Layer 5 of a small transformer language model trained on English Wikipedia (21 layers, counted from 0, width 128).
Take only the direct path to the model's output, skipping the later layers: a vector added to the residual stream pushes a token's score in proportion to its dot product with that token's output vector.

Output vectors of the tokens that the questions are about. A number n stands for (n - 500) times 0.0038.
"ets": 366,555,459,481,479,397,471,324,478,514,627,485,592,492,603,431,714,546,336,601,541,473,509,381,550,250,636,506,608,446,443,504,603,299,480,365,503,757,564,537,299,338,427,540,533,312,466,489,385,356,663,481,575,550,416,707,476,315,593,324,209,232,464,639,425,366,626,512,510,577,477,678,759,176,596,386,697,470,536,455,408,817,289,696,284,663,447,325,473,446,570,545,601,472,449,441,545,435,465,438,591,603,476,638,624,360,563,367,591,560,553,600,667,573,454,575,311,506,636,568,502,466,614,648,614,412,387,789
" eight": 486,349,506,517,570,342,415,382,449,600,360,444,440,372,546,513,637,536,324,412,295,610,542,538,507,524,561,435,543,482,522,594,464,517,379,369,570,507,492,602,528,574,398,396,482,478,515,540,436,418,586,511,441,500,482,599,514,498,459,525,495,494,549,522,503,518,619,588,502,542,505,604,534,545,448,445,593,471,457,631,462,387,408,553,554,406,578,503,547,391,652,419,543,360,451,534,605,471,571,565,555,556,637,518,572,597,374,433,480,600,697,502,374,453,497,649,403,430,457,541,482,617,607,572,483,460,293,499
"based": 385,317,595,429,644,300,597,580,390,751,413,492,373,357,575,312,336,540,92,592,502,559,500,638,612,418,742,474,516,373,429,591,488,507,388,583,287,752,493,481,425,438,466,536,494,460,386,415,284,548,769,647,412,528,370,364,579,537,577,308,308,664,550,362,484,367,530,466,398,506,530,502,675,572,726,587,617,588,591,336,506,497,334,548,435,581,532,307,502,322,456,506,526,515,543,537,582,396,416,405,642,599,557,613,597,290,531,598,582,695,582,451,562,641,421,777,306,438,462,293,546,333,618,738,626,508,555,693
" name": 468,479,519,562,471,292,529,535,418,689,618,528,509,599,491,432,577,729,135,431,531,513,464,461,547,648,604,438,345,406,252,621,514,439,453,534,364,332,375,500,574,531,453,495,430,550,353,454,354,376,459,669,506,453,467,542,411,545,596,503,467,630,390,415,480,427,547,654,413,460,416,483,559,546,628,663,720,544,673,405,516,575,461,407,388,592,437,354,518,336,473,262,380,431,623,394,568,694,388,425,506,629,415,445,598,537,547,350,452,538,689,527,655,394,521,557,400,613,752,608,514,575,522,478,647,581,605,529
"'": 456,495,533,505,399,362,489,597,564,549,432,632,581,432,491,659,440,445,484,582,631,398,531,329,384,704,531,497,409,474,392,681,560,637,483,637,469,268,421,552,564,615,553,522,494,457,558,470,488,553,501,573,399,602,192,484,454,613,477,596,413,401,504,358,521,509,630,456,511,398,460,429,772,643,229,518,396,582,508,681,494,329,527,380,646,589,461,413,359,575,544,542,614,533,573,670,461,461,638,539,459,545,407,494,462,594,480,388,356,483,598,535,512,556,453,435,531,442,526,486,451,398,567,468,342,506,497,480
"ably": 232,402,608,460,611,348,587,610,341,560,483,532,509,513,537,351,438,882,120,440,541,615,605,616,510,448,485,425,609,509,565,283,433,395,549,495,563,650,742,581,423,482,476,664,570,418,253,457,482,322,373,654,553,166,351,296,679,413,529,313,149,603,399,314,479,378,522,354,389,639,642,393,818,597,661,452,725,431,419,413,323,671,476,614,330,641,569,518,308,292,603,521,312,470,696,482,588,416,650,377,570,497,594,778,592,428,316,611,594,717,743,627,656,417,475,696,568,181,377,747,539,450,478,502,525,490,555,582
"mate": 414,458,325,490,526,341,525,656,477,547,434,379,425,604,472,362,490,765,309,560,678,808,615,454,625,676,334,542,421,589,258,518,267,477,428,571,275,494,377,742,437,430,555,652,462,314,556,655,372,538,348,676,586,466,355,377,594,427,479,600,290,525,564,260,465,282,635,538,385,383,464,574,679,351,607,538,757,565,410,547,682,569,382,578,550,842,441,672,524,311,577,251,336,77,599,476,598,621,522,450,579,798,657,760,438,556,538,434,395,504,522,459,546,637,424,769,494,318,573,424,477,379,526,465,376,480,383,632
"nes": 374,544,151,348,605,377,578,461,274,281,443,385,446,639,633,455,553,674,341,723,437,534,553,532,502,174,676,384,678,641,551,426,578,499,440,487,581,806,469,523,536,491,544,285,590,500,328,473,286,426,689,371,535,380,322,588,600,368,501,374,431,437,532,596,413,683,608,463,557,542,285,541,687,398,556,574,554,404,501,449,707,530,427,620,399,416,512,503,288,284,758,547,458,440,274,428,524,423,750,373,620,625,443,604,564,673,554,524,428,715,354,433,526,684,539,607,311,645,509,487,526,595,664,567,512,503,290,680
"toria": 345,409,555,131,491,294,568,696,496,566,365,483,363,917,699,483,576,580,328,572,441,562,484,418,405,343,613,417,742,659,628,485,231,336,429,449,618,361,436,562,405,234,491,317,605,372,281,457,440,527,467,478,359,337,308,568,518,424,546,482,263,758,623,619,433,425,473,691,578,434,506,400,644,454,518,357,799,499,470,477,483,649,522,590,498,491,503,555,479,430,591,466,459,333,372,451,558,343,570,433,683,976,542,612,443,463,465,431,552,690,739,749,561,511,255,820,276,724,659,673,585,492,625,566,458,267,429,402
"→": 463,343,378,309,634,388,467,640,477,563,548,697,736,798,567,324,519,600,197,503,500,392,538,593,574,536,409,345,657,524,480,457,501,253,453,246,511,353,756,465,563,624,552,518,627,568,384,455,409,376,427,448,513,179,302,457,740,490,413,543,456,586,506,353,485,381,593,565,442,558,622,595,841,388,586,688,618,479,550,199,409,611,432,378,562,379,392,340,531,225,536,436,299,401,597,441,594,347,542,483,711,493,494,619,542,539,562,654,339,497,567,486,754,683,437,842,439,674,418,317,612,590,620,488,510,514,410,480
" a": 525,436,544,626,624,216,488,535,477,606,374,433,585,514,465,506,461,482,441,492,460,344,424,586,423,628,610,455,547,466,502,404,415,529,497,429,557,528,629,563,518,463,490,594,502,614,476,371,518,491,387,583,451,520,504,434,519,448,516,557,467,504,607,439,538,562,471,537,422,648,486,562,387,576,486,448,570,348,484,508,350,474,528,589,521,459,503,530,465,593,439,444,661,575,426,458,506,477,561,584,443,621,532,558,497,603,426,398,522,492,535,484,362,496,546,537,521,521,402,543,544,541,469,484,598,510,357,481
"ible": 318,441,610,426,465,438,596,605,357,773,622,491,623,310,543,450,732,580,93,234,479,801,664,497,373,493,693,563,518,401,654,377,449,151,453,423,557,657,678,470,749,478,632,324,620,435,580,472,391,366,442,451,347,563,315,279,645,423,474,414,113,667,579,431,343,428,399,511,214,442,630,640,766,260,708,560,572,386,446,571,554,468,265,582,680,496,298,423,290,453,441,600,472,577,549,412,547,567,679,404,593,619,531,616,438,714,539,556,578,488,740,499,761,357,393,711,305,591,631,417,523,599,570,662,427,308,502,448
"===": 454,437,432,495,573,476,478,424,592,537,580,571,564,525,883,569,652,399,288,687,507,435,563,769,347,564,398,217,451,607,655,669,268,330,404,528,462,464,578,353,391,541,545,560,638,512,583,189,475,536,711,388,563,495,350,559,444,459,525,355,482,421,546,543,535,360,536,663,463,565,438,316,706,460,510,594,467,405,645,411,550,599,232,346,562,491,375,364,421,323,645,260,380,508,589,650,528,235,538,433,560,485,727,562,309,625,548,281,490,606,565,595,552,589,716,667,380,544,552,490,504,365,493,527,731,573,504,363
"to": 412,573,519,398,427,274,548,575,409,611,441,580,543,830,553,651,434,504,411,611,512,564,369,427,388,582,636,352,468,434,722,437,520,618,373,357,474,425,553,490,399,564,509,556,550,504,267,567,524,563,382,527,495,582,558,494,516,547,626,438,465,467,528,452,403,504,530,586,422,318,448,543,598,592,465,280,607,504,579,355,561,379,456,480,504,430,436,567,527,530,604,566,417,518,391,555,487,367,612,417,552,808,602,482,420,295,534,465,572,510,748,568,525,572,385,593,478,522,364,552,461,535,421,467,519,435,452,541
"cies": 350,379,622,319,304,247,497,419,519,382,707,486,600,691,668,241,512,639,235,574,486,741,444,252,340,355,599,277,412,576,641,508,524,417,363,534,450,543,478,346,371,460,572,636,603,345,265,426,328,338,675,316,546,398,348,596,704,633,511,417,145,306,524,458,439,393,486,687,541,362,510,389,955,302,845,697,634,575,567,371,633,650,333,422,412,533,519,405,404,388,450,269,440,410,688,583,609,369,556,399,599,622,603,807,498,654,533,511,544,524,536,392,689,673,227,789,313,758,569,648,444,379,626,745,664,503,560,771
"ft": 224,488,273,419,462,315,557,513,496,581,446,337,467,621,442,560,513,580,342,386,532,550,382,366,589,314,470,526,434,359,329,385,413,526,551,438,342,693,632,643,509,563,745,212,522,580,213,449,389,500,510,536,382,690,339,488,594,371,501,322,439,308,662,472,432,321,683,602,526,676,473,425,649,555,532,632,404,528,508,314,464,508,508,558,565,620,605,433,569,522,454,565,485,505,482,533,560,479,341,372,628,673,580,748,671,502,598,358,687,516,502,488,837,599,475,790,517,326,675,512,628,485,571,545,344,467,429,667
" ago": 432,360,274,331,609,402,620,564,472,744,395,469,465,524,726,440,598,462,191,640,701,587,585,452,630,492,599,387,636,395,669,347,408,363,444,681,433,394,310,565,483,280,371,573,494,643,539,559,528,304,352,412,550,263,542,397,665,560,602,371,332,435,355,510,415,238,740,485,490,434,643,377,786,533,678,481,565,461,434,390,641,511,652,294,320,749,374,515,294,237,661,534,391,410,651,307,604,586,475,650,601,567,646,761,630,424,371,454,548,429,566,397,723,504,524,734,489,493,705,476,553,381,635,475,564,623,393,411
" the": 345,403,628,554,579,244,375,474,415,523,380,527,576,533,564,596,446,527,448,655,391,397,457,574,400,625,531,529,599,490,499,503,478,492,473,508,557,448,637,425,533,533,489,589,550,539,491,465,503,502,514,581,527,583,588,440,606,435,382,548,471,435,617,356,532,560,470,551,631,648,485,504,339,467,428,461,545,327,552,445,398,408,426,599,454,433,484,544,420,597,452,539,675,565,485,502,485,472,611,545,429,608,532,479,520,500,469,486,402,584,526,448,371,445,382,552,532,415,409,550,498,491,543,600,633,608,455,413
"ón": 283,497,527,426,667,362,622,465,487,649,711,349,550,421,546,498,497,648,365,520,538,611,626,449,622,498,646,588,452,346,643,451,417,529,431,476,320,645,504,591,388,524,358,550,649,311,323,604,315,431,671,391,434,387,289,441,733,516,453,397,309,558,510,561,574,503,563,570,445,537,607,459,833,528,648,389,595,432,464,344,371,623,458,687,389,626,210,538,375,274,433,618,383,414,569,133,537,516,566,410,677,498,361,523,526,661,563,312,336,507,678,584,431,547,444,789,430,513,672,493,559,349,579,662,426,592,460,631
"peaking": 409,329,576,343,683,247,551,511,298,695,750,519,406,297,651,389,363,580,161,383,249,682,508,661,636,435,435,442,703,423,399,616,399,499,418,334,445,523,418,620,299,365,303,267,504,560,179,571,173,480,390,371,501,338,368,467,682,678,288,330,52,519,445,352,441,498,812,588,368,533,688,549,719,265,585,473,702,675,393,434,626,652,397,727,529,682,467,733,273,307,785,431,325,394,550,426,582,718,366,274,665,690,636,673,585,622,561,398,396,506,651,681,877,594,520,674,473,524,667,229,600,390,744,674,470,744,693,630
"sqmi": 548,240,329,564,658,243,701,694,426,717,526,370,449,465,650,493,531,676,351,454,265,218,329,504,482,467,358,369,487,270,520,377,253,593,395,245,504,266,462,897,609,331,512,715,570,653,354,361,355,446,619,457,729,580,390,561,652,650,323,529,193,656,516,635,417,376,464,465,404,546,742,479,796,403,523,582,579,505,350,484,667,798,503,479,460,726,607,383,318,593,623,325,294,341,359,315,642,301,364,538,711,699,621,641,571,541,538,671,428,644,576,697,765,538,481,734,104,629,478,479,487,426,520,720,580,320,371,542
"Canadian": 410,272,467,515,719,476,519,663,470,640,418,469,467,686,469,457,620,564,219,503,544,352,559,456,657,506,369,529,576,429,422,473,517,473,381,464,329,589,570,724,480,500,461,496,644,371,396,367,554,472,497,619,297,392,453,404,600,580,414,222,295,623,426,258,432,423,612,518,394,663,566,412,744,484,647,516,546,649,481,449,608,495,405,615,471,510,314,511,403,395,558,344,529,492,500,385,573,452,651,489,660,460,587,694,350,593,509,421,470,600,553,457,595,602,546,771,334,538,455,432,452,617,566,625,377,573,570,590
"aceae": 386,430,604,539,540,300,299,707,366,688,512,371,566,748,632,503,531,585,131,393,543,454,778,356,689,417,547,434,629,564,293,489,397,346,406,569,718,628,605,788,536,385,511,571,535,335,168,440,180,428,599,523,401,415,464,568,626,543,495,491,184,749,693,598,389,679,558,443,430,491,441,391,800,406,632,765,543,454,500,445,744,689,337,617,360,568,457,362,674,281,701,446,203,377,423,365,569,467,398,352,713,441,621,579,698,329,401,494,420,523,734,355,616,571,494,954,187,630,633,358,738,206,491,857,80,173,479,549
"therapy": 417,482,521,478,536,343,684,601,444,571,483,350,489,640,878,573,639,517,184,521,397,574,599,448,505,366,629,331,540,637,460,418,287,598,335,477,403,766,358,513,441,468,551,301,537,398,546,364,485,417,634,666,337,478,339,436,772,414,540,426,284,504,490,511,387,559,550,427,486,285,501,353,614,726,749,671,850,611,517,273,491,647,184,616,502,717,376,539,397,369,446,379,254,330,505,446,594,515,478,603,675,609,784,615,598,367,529,386,335,607,417,492,696,608,506,552,259,641,511,328,574,513,605,691,361,407,492,561
"athlete": 309,353,459,695,619,258,501,763,580,530,572,474,553,581,509,704,589,672,166,463,517,451,611,388,427,410,545,457,401,380,632,637,522,479,398,317,565,725,501,812,437,423,317,307,567,371,259,495,390,494,642,530,479,513,275,414,652,469,526,494,370,849,471,442,430,435,534,561,395,375,701,547,695,462,523,624,510,506,400,421,377,544,485,533,505,687,390,566,555,375,366,469,314,233,526,466,643,568,631,623,672,542,778,564,461,424,813,489,354,604,499,471,540,637,267,526,98,504,542,379,529,423,573,653,548,428,431,561

Each question shows what one neuron of this layer's MLP adds at an activation of 1. A number n stands for (n - 500) times 0.0022.

n463: 538,492,510,487,501,430,466,406,430,565,436,467,502,474,536,528,560,508,506,517,509,508,505,461,485,534,485,456,517,535,575,489,536,501,497,517,489,470,456,468,543,541,463,444,458,495,527,451,482,482,450,490,496,503,509,570,468,443,504,394,500,501,495,450,665,501,497,432,540,480,518,469,464,407,436,436,503,466,488,484,480,495,515,520,539,535,512,484,510,521,471,454,503,420,502,483,427,580,493,516,843,437,479,516,465,452,528,503,489,465,482,554,434,428,493,491,535,484,501,501,550,514,475,503,482,500,474,573
Pushed up most: " eight"

n486: 459,480,488,537,451,423,483,457,559,486,469,486,501,514,527,461,479,528,446,473,485,515,510,587,496,486,500,512,469,510,559,521,490,529,479,522,544,492,485,445,512,462,507,452,496,463,496,443,501,531,481,469,487,494,541,481,524,506,510,470,530,481,520,455,542,558,458,468,553,492,447,560,518,516,505,470,482,450,527,512,518,564,443,528,555,477,469,397,544,489,516,493,457,475,503,512,489,480,477,576,739,493,530,492,484,490,539,539,524,502,470,414,485,508,487,489,510,462,502,508,456,553,480,474,523,520,541,514
Pushed down most: "'"

n415: 440,511,525,565,571,519,450,521,404,569,554,539,498,506,437,447,445,445,480,463,584,688,594,449,389,483,453,464,524,487,575,540,576,606,474,551,420,549,561,491,565,547,342,480,594,561,522,553,546,470,560,657,598,484,526,496,485,569,579,512,394,560,482,475,494,612,444,650,539,428,439,453,387,473,516,459,532,437,649,488,560,405,620,493,448,517,504,462,543,561,471,443,455,447,554,477,551,453,431,541,561,496,566,420,496,511,523,439,456,409,424,408,520,459,514,355,460,534,520,478,436,535,433,466,607,500,400,437
Which two tokens does it push up most, strongest first? " name", "athlete"

n422: 591,435,567,592,608,479,474,476,494,531,410,502,533,393,490,491,566,468,573,439,446,491,550,567,489,509,535,450,542,519,552,452,456,518,503,396,426,449,474,439,537,503,452,475,450,481,548,488,485,543,404,527,472,490,526,480,467,462,517,668,471,457,481,505,508,534,472,521,562,488,456,528,517,486,535,383,479,455,492,589,403,447,514,544,428,475,515,456,531,506,517,421,580,420,479,577,401,420,460,535,563,526,431,586,532,426,483,510,599,592,578,521,469,489,531,578,509,498,503,557,449,600,600,462,460,449,420,508
Pushed up most: " eight"

n339: 475,435,694,456,570,451,604,367,566,500,544,491,356,431,468,502,434,583,474,661,551,485,523,422,394,513,500,513,298,282,543,448,575,479,636,599,450,667,697,406,580,581,584,427,456,482,466,325,354,418,479,458,500,497,484,519,716,263,411,572,552,527,484,480,524,327,518,450,583,530,663,633,531,569,372,472,458,509,456,489,379,612,375,696,524,473,492,456,556,386,508,554,402,511,379,532,454,468,584,429,650,385,390,572,342,639,523,514,587,511,657,599,612,458,566,569,563,453,502,581,514,405,486,510,545,407,643,374
Pushed down most: " ago"

n21: 499,435,552,519,431,438,580,516,523,523,418,469,493,539,551,455,524,504,517,526,403,386,548,531,487,520,531,457,493,515,513,450,465,528,471,537,559,463,459,525,497,481,505,533,485,516,523,429,532,459,482,548,603,474,450,516,525,444,491,526,493,458,528,432,528,469,462,476,541,492,518,564,507,442,473,499,439,497,408,501,460,570,512,417,515,526,496,508,445,535,520,566,523,524,553,459,397,568,488,489,681,437,551,519,516,489,434,518,514,505,484,535,470,522,465,532,525,450,449,494,485,457,532,530,483,465,529,515
Which three tokens does it push up most, strongest first? "sqmi", "ably", " ago"

n266: 417,569,500,552,325,567,492,286,507,465,572,606,554,368,587,450,604,357,444,606,439,459,418,434,503,422,553,719,476,454,404,569,417,491,405,396,553,577,556,491,458,539,541,711,608,440,356,594,641,597,632,456,531,574,528,374,495,442,513,566,622,337,475,555,488,291,393,455,433,627,636,531,544,521,413,505,544,464,493,545,512,600,552,500,549,512,751,418,420,529,527,453,505,583,443,432,531,497,530,455,441,482,300,435,452,627,401,578,485,541,456,464,580,434,488,459,514,452,527,512,552,521,534,538,596,459,443,522
Pushed up most: "ets"

n233: 451,502,526,556,392,450,429,521,472,499,490,524,557,473,625,597,529,503,455,542,474,562,584,563,456,500,546,538,493,456,477,486,433,536,566,476,538,497,402,548,495,553,436,425,520,491,485,490,533,339,521,508,533,513,543,530,482,541,545,473,482,459,393,585,504,498,500,482,378,514,448,478,482,483,406,491,439,424,477,537,513,480,501,568,455,550,445,584,484,513,482,491,489,431,523,538,493,466,497,474,549,509,581,520,590,541,432,452,554,476,503,539,548,572,545,544,517,374,473,568,460,520,401,524,515,503,390,483
Pushed down most: "→"

n136: 486,437,551,483,478,514,430,477,504,459,462,509,466,413,539,533,566,528,521,639,539,429,502,542,553,643,590,395,527,515,415,643,502,476,494,482,495,491,464,507,542,528,405,494,496,574,562,441,428,547,557,376,345,512,526,413,554,532,502,542,549,610,471,565,414,382,565,532,605,460,527,453,512,502,423,448,446,500,513,522,410,659,515,493,583,496,388,513,491,535,475,551,383,531,484,517,402,479,679,587,328,464,496,645,542,451,558,546,555,585,523,529,470,496,559,583,346,512,407,523,524,453,692,446,579,545,488,441
Pushed up most: "==="

n430: 544,626,653,582,546,473,578,411,545,576,571,472,533,528,448,350,543,545,398,496,511,532,467,530,591,515,580,549,481,591,468,455,599,515,579,537,479,500,463,586,534,484,487,520,541,493,440,478,380,500,436,418,661,495,513,477,585,561,494,388,451,513,512,551,500,508,546,490,395,629,404,425,520,564,559,433,479,465,527,475,603,419,411,522,506,451,476,580,461,424,483,505,512,468,545,553,482,430,431,360,591,553,432,498,350,532,494,449,416,415,446,545,516,489,380,370,574,449,507,559,570,430,404,537,409,524,579,433
Which three tokens does it push up most, strongest first? "peaking", "ón", "ably"

n56: 612,560,461,457,405,520,595,532,473,703,509,554,500,438,540,542,469,473,433,492,484,497,497,550,514,534,559,513,465,545,439,494,430,398,574,508,567,531,469,601,588,512,456,493,523,475,427,486,491,445,429,420,531,466,561,589,397,498,491,478,449,515,466,523,488,571,438,463,519,451,526,487,524,531,521,525,535,621,495,517,449,461,566,508,618,603,540,506,495,496,494,440,536,447,512,497,426,493,520,586,543,455,472,458,488,456,445,567,486,521,445,474,440,544,485,420,527,532,368,478,535,544,383,590,470,532,458,453
Pushed up most: "sqmi"

n219: 591,532,541,477,506,484,619,440,557,494,596,441,340,467,496,429,564,599,440,459,565,607,584,539,486,601,513,560,458,569,524,370,554,550,594,623,468,578,384,490,450,568,636,483,451,466,618,488,554,594,391,649,387,535,439,547,496,360,517,519,525,638,475,394,462,482,603,534,492,344,569,529,379,339,433,583,478,628,511,544,487,473,393,466,555,522,410,483,464,601,540,524,452,457,443,335,627,580,260,404,506,486,541,581,485,527,473,366,514,473,458,519,479,584,498,513,430,456,458,441,436,556,519,508,315,495,360,606
Which three tokens does it push up most, strongest first? "mate", "therapy", "ible"

n468: 608,445,422,471,273,553,484,374,621,549,535,582,456,446,327,521,463,592,436,620,540,690,464,652,602,356,519,540,511,517,561,495,679,490,603,567,470,434,442,492,509,541,660,533,470,571,443,371,610,592,377,618,566,566,578,420,531,521,656,509,521,433,475,589,197,674,511,557,726,350,531,492,604,464,519,385,625,428,544,394,565,557,458,537,515,383,371,360,603,595,428,363,719,534,470,363,446,376,541,430,331,471,476,420,400,592,377,435,446,409,485,521,494,442,595,471,692,446,471,657,512,583,602,517,432,621,674,540
Pushed down most: "athlete"

n133: 498,514,514,473,526,309,482,368,445,491,663,580,508,484,413,524,417,498,496,414,352,541,509,531,199,521,570,358,491,523,445,534,458,481,558,612,502,563,393,528,532,389,434,498,495,502,441,550,424,476,458,456,539,636,556,416,609,616,637,372,686,453,595,615,506,440,482,503,609,570,490,442,446,576,454,493,441,511,525,533,578,546,536,516,533,548,509,578,452,368,619,506,429,512,496,537,420,497,547,526,488,555,598,572,410,381,505,414,434,364,583,497,552,553,496,442,599,628,663,450,424,525,532,293,366,429,645,544
Which two tokens does it push up most, strongest first? "peaking", "to"

n288: 570,514,464,541,455,428,476,388,570,525,412,477,434,579,467,507,396,554,610,517,421,399,550,506,506,488,543,564,672,534,558,343,417,493,488,457,562,475,585,457,519,521,435,445,591,433,522,554,570,463,523,566,494,517,461,502,414,366,442,525,506,500,490,513,544,470,461,544,603,421,354,404,387,573,425,394,549,509,431,599,551,464,531,602,500,498,508,540,665,635,508,352,488,440,434,496,544,468,549,426,570,543,562,603,306,343,467,461,525,566,574,604,582,552,473,464,516,498,549,592,480,492,530,556,480,477,525,409
Pushed up most: "toria"

n383: 460,639,491,514,470,386,597,487,546,464,463,449,622,433,459,452,500,287,464,402,462,473,490,373,601,460,480,504,459,416,563,470,458,510,564,442,588,455,551,552,513,550,456,458,405,517,430,610,504,502,563,384,436,502,389,489,552,479,610,476,583,496,533,467,487,509,521,561,691,599,556,540,534,512,500,533,469,523,559,445,405,487,479,472,589,518,485,362,449,525,441,446,549,563,505,496,443,467,567,513,548,513,574,478,559,601,543,470,519,477,449,482,487,512,537,381,512,575,471,641,483,524,539,439,475,517,493,457
Pushed down most: "mate"

n377: 436,460,462,403,457,478,498,500,462,519,627,392,490,496,445,462,459,487,404,462,444,510,509,448,515,457,485,596,516,511,418,528,450,465,459,503,438,478,571,474,570,495,531,389,469,444,487,584,449,437,593,560,453,415,464,521,500,533,403,546,488,522,505,567,523,591,564,588,406,317,653,533,604,466,532,502,584,535,538,434,496,568,429,397,440,445,481,493,441,403,502,602,436,386,518,454,626,588,457,518,839,595,474,552,544,443,563,494,459,539,538,423,524,637,490,626,448,507,553,493,484,488,513,633,385,399,510,531
Pushed up most: "aceae"

n128: 459,424,384,479,412,471,526,477,449,554,557,605,464,442,552,491,463,534,466,443,474,678,543,490,451,580,427,620,488,388,535,472,443,606,568,266,403,618,502,491,492,574,578,348,505,630,624,535,500,570,418,480,633,460,402,420,352,527,477,612,459,448,377,528,487,643,473,508,413,522,422,563,630,527,414,452,554,505,466,582,421,526,569,511,548,437,632,329,491,469,465,424,447,525,551,608,626,477,455,404,550,662,464,502,560,597,322,580,418,554,505,602,599,516,344,492,495,537,414,410,474,498,684,599,559,535,481,436
Pushed up most: "peaking"

n121: 542,466,446,568,584,606,487,420,520,589,461,577,519,553,502,519,548,580,615,552,635,548,560,529,442,438,583,500,531,502,489,443,544,424,474,470,388,529,506,439,432,508,383,582,519,563,524,412,483,536,480,549,467,607,517,514,556,465,530,413,554,494,566,494,521,478,317,467,498,380,432,500,566,479,534,490,452,527,427,566,600,301,583,505,520,433,670,464,543,491,430,431,461,611,455,524,481,446,458,512,543,367,426,508,521,358,507,405,408,492,345,490,535,403,551,500,536,506,580,488,586,508,635,344,567,561,426,562
Pushed down most: "peaking"

n254: 487,432,552,552,487,580,523,438,615,449,510,437,577,625,445,464,519,673,541,441,611,568,402,395,485,473,414,486,481,518,544,515,495,489,509,560,540,437,475,495,557,441,483,494,576,410,456,485,504,575,446,570,623,620,471,434,548,563,473,463,550,419,471,454,501,422,604,435,528,523,464,572,401,517,428,461,442,400,450,500,474,530,618,523,547,401,529,526,453,506,453,498,643,365,513,432,478,556,486,502,657,612,487,528,426,532,469,480,528,553,530,540,465,488,385,534,496,493,508,446,391,539,475,401,475,534,515,554
Pushed up most: "mate"

n341: 522,402,589,678,431,546,441,538,541,667,375,557,430,408,367,451,408,419,548,460,363,553,530,522,406,598,446,581,675,483,470,557,457,311,616,599,475,683,465,571,637,489,507,402,495,498,578,408,466,449,575,472,595,381,523,457,495,522,584,559,613,375,419,446,469,692,440,305,580,485,543,574,525,553,553,493,598,416,432,507,519,455,546,520,543,481,432,423,552,421,541,511,498,510,545,472,556,503,570,522,589,505,617,537,420,603,704,505,563,531,395,353,427,387,532,372,484,473,540,537,476,557,477,388,423,410,549,318
Pushed up most: "ible"

n104: 534,514,488,521,574,432,548,444,552,621,546,529,474,443,492,621,453,468,515,546,483,540,498,553,459,451,513,464,545,546,384,489,558,508,596,531,446,397,555,487,536,469,571,570,456,411,468,491,569,608,506,453,560,504,620,454,443,484,527,563,596,507,469,434,421,584,536,355,518,575,467,475,365,440,600,462,500,383,510,465,592,508,553,590,460,513,413,445,484,556,410,542,502,504,425,480,439,441,500,476,482,582,498,523,505,486,506,474,554,439,641,582,490,437,521,527,547,422,473,495,517,520,507,549,621,496,508,556
Pushed up most: " the"

n365: 620,584,584,544,427,452,493,545,558,525,409,414,559,461,529,531,492,519,559,501,538,459,377,541,533,552,527,549,574,612,408,589,583,582,477,612,501,404,493,451,513,387,514,445,455,426,524,520,529,562,484,454,490,521,548,469,492,476,517,448,491,533,565,483,451,508,439,502,564,512,410,526,507,505,531,494,496,482,421,534,486,441,495,470,546,478,618,494,496,415,525,461,454,518,544,575,461,476,500,428,592,429,441,510,557,440,452,544,462,446,434,481,542,486,488,430,535,529,544,448,519,541,562,443,436,414,503,505
Which two tokens does it push up most, strongest first? "'", "aceae"

n294: 567,492,429,504,539,454,575,482,481,534,559,495,536,491,480,446,506,473,504,459,449,435,493,530,498,460,507,471,435,517,596,489,522,609,482,593,543,570,496,427,535,484,432,436,537,485,462,364,441,386,542,441,452,462,527,483,448,465,454,490,529,492,480,427,538,549,517,541,478,522,477,570,507,448,347,481,348,422,481,544,526,466,506,507,478,552,528,519,516,496,610,344,547,515,507,522,515,540,537,528,582,566,506,452,478,531,495,565,466,546,537,536,503,533,482,559,598,492,448,461,538,426,505,507,535,466,471,668
Pushed up most: "nes"

n474: 569,595,458,654,484,480,569,414,437,511,424,491,711,503,561,567,324,334,524,592,411,474,658,428,621,467,391,370,535,530,559,301,545,554,332,446,425,481,487,536,447,674,503,418,331,624,349,625,515,547,594,521,445,662,484,340,555,538,580,514,387,592,423,571,518,594,241,612,420,329,506,457,512,468,484,594,581,306,349,733,579,412,505,572,635,629,585,513,487,552,608,546,483,344,534,569,452,482,464,534,537,375,619,683,508,492,488,457,442,398,468,384,509,616,749,568,485,471,528,421,469,572,560,437,465,503,558,511
Which two tokens does it push up most, strongest first? "therapy", "aceae"

n172: 490,459,480,498,350,555,551,437,532,459,557,443,500,532,546,434,584,538,472,465,515,447,530,540,444,573,480,498,500,653,566,493,510,499,542,476,587,475,455,435,490,529,417,526,555,554,474,387,571,395,463,491,456,545,437,498,536,475,549,530,402,538,490,589,542,537,479,475,504,405,552,536,431,475,468,478,494,509,514,575,568,405,560,475,607,418,481,497,506,546,625,537,536,521,456,498,553,406,508,548,582,580,542,560,460,411,365,443,425,411,422,490,586,489,537,464,489,529,592,479,512,469,500,541,511,527,490,454
Pushed down most: "based"

n220: 577,531,544,391,467,468,507,375,554,492,384,625,405,452,472,524,526,616,371,496,562,440,498,598,532,403,440,583,448,452,507,409,551,516,384,594,531,413,524,447,470,644,371,563,425,663,416,446,579,274,334,470,610,519,426,592,542,674,422,372,516,418,425,486,500,489,472,502,555,403,502,401,549,532,422,550,551,573,506,525,597,645,487,487,484,515,550,456,552,474,526,471,525,640,510,509,552,547,491,433,541,477,399,595,564,546,495,425,532,563,523,340,464,510,542,552,505,452,598,487,635,456,578,386,589,650,393,504
Pushed up most: " ago"

n271: 533,458,486,487,456,479,505,441,417,490,526,561,535,556,422,578,510,377,536,530,405,541,472,491,391,519,454,515,545,510,419,552,578,464,512,562,535,624,485,508,394,657,530,560,554,467,467,413,395,377,504,482,544,576,565,428,381,568,496,411,478,522,490,374,544,487,525,419,428,537,554,519,529,547,446,548,598,481,473,515,518,498,524,433,430,522,596,484,598,438,481,492,601,489,514,505,550,487,456,580,581,548,521,566,577,423,423,484,525,418,465,537,440,485,508,468,448,458,428,423,471,524,480,575,462,553,523,525
Pushed up most: "based"

n79: 543,424,508,542,457,517,661,435,489,647,477,407,387,572,481,512,492,498,571,517,517,482,528,511,467,500,557,437,428,525,428,471,447,567,363,387,516,494,436,366,489,580,555,588,498,572,392,462,463,612,689,571,384,577,626,402,431,402,473,539,537,591,462,637,473,521,323,514,490,467,513,533,460,516,357,552,647,550,536,468,634,383,455,490,528,593,498,548,512,582,489,545,410,449,478,404,563,563,492,479,556,526,463,571,569,527,507,496,509,475,350,466,554,600,617,521,479,496,510,418,361,462,462,513,694,537,422,460
Pushed down most: "ably"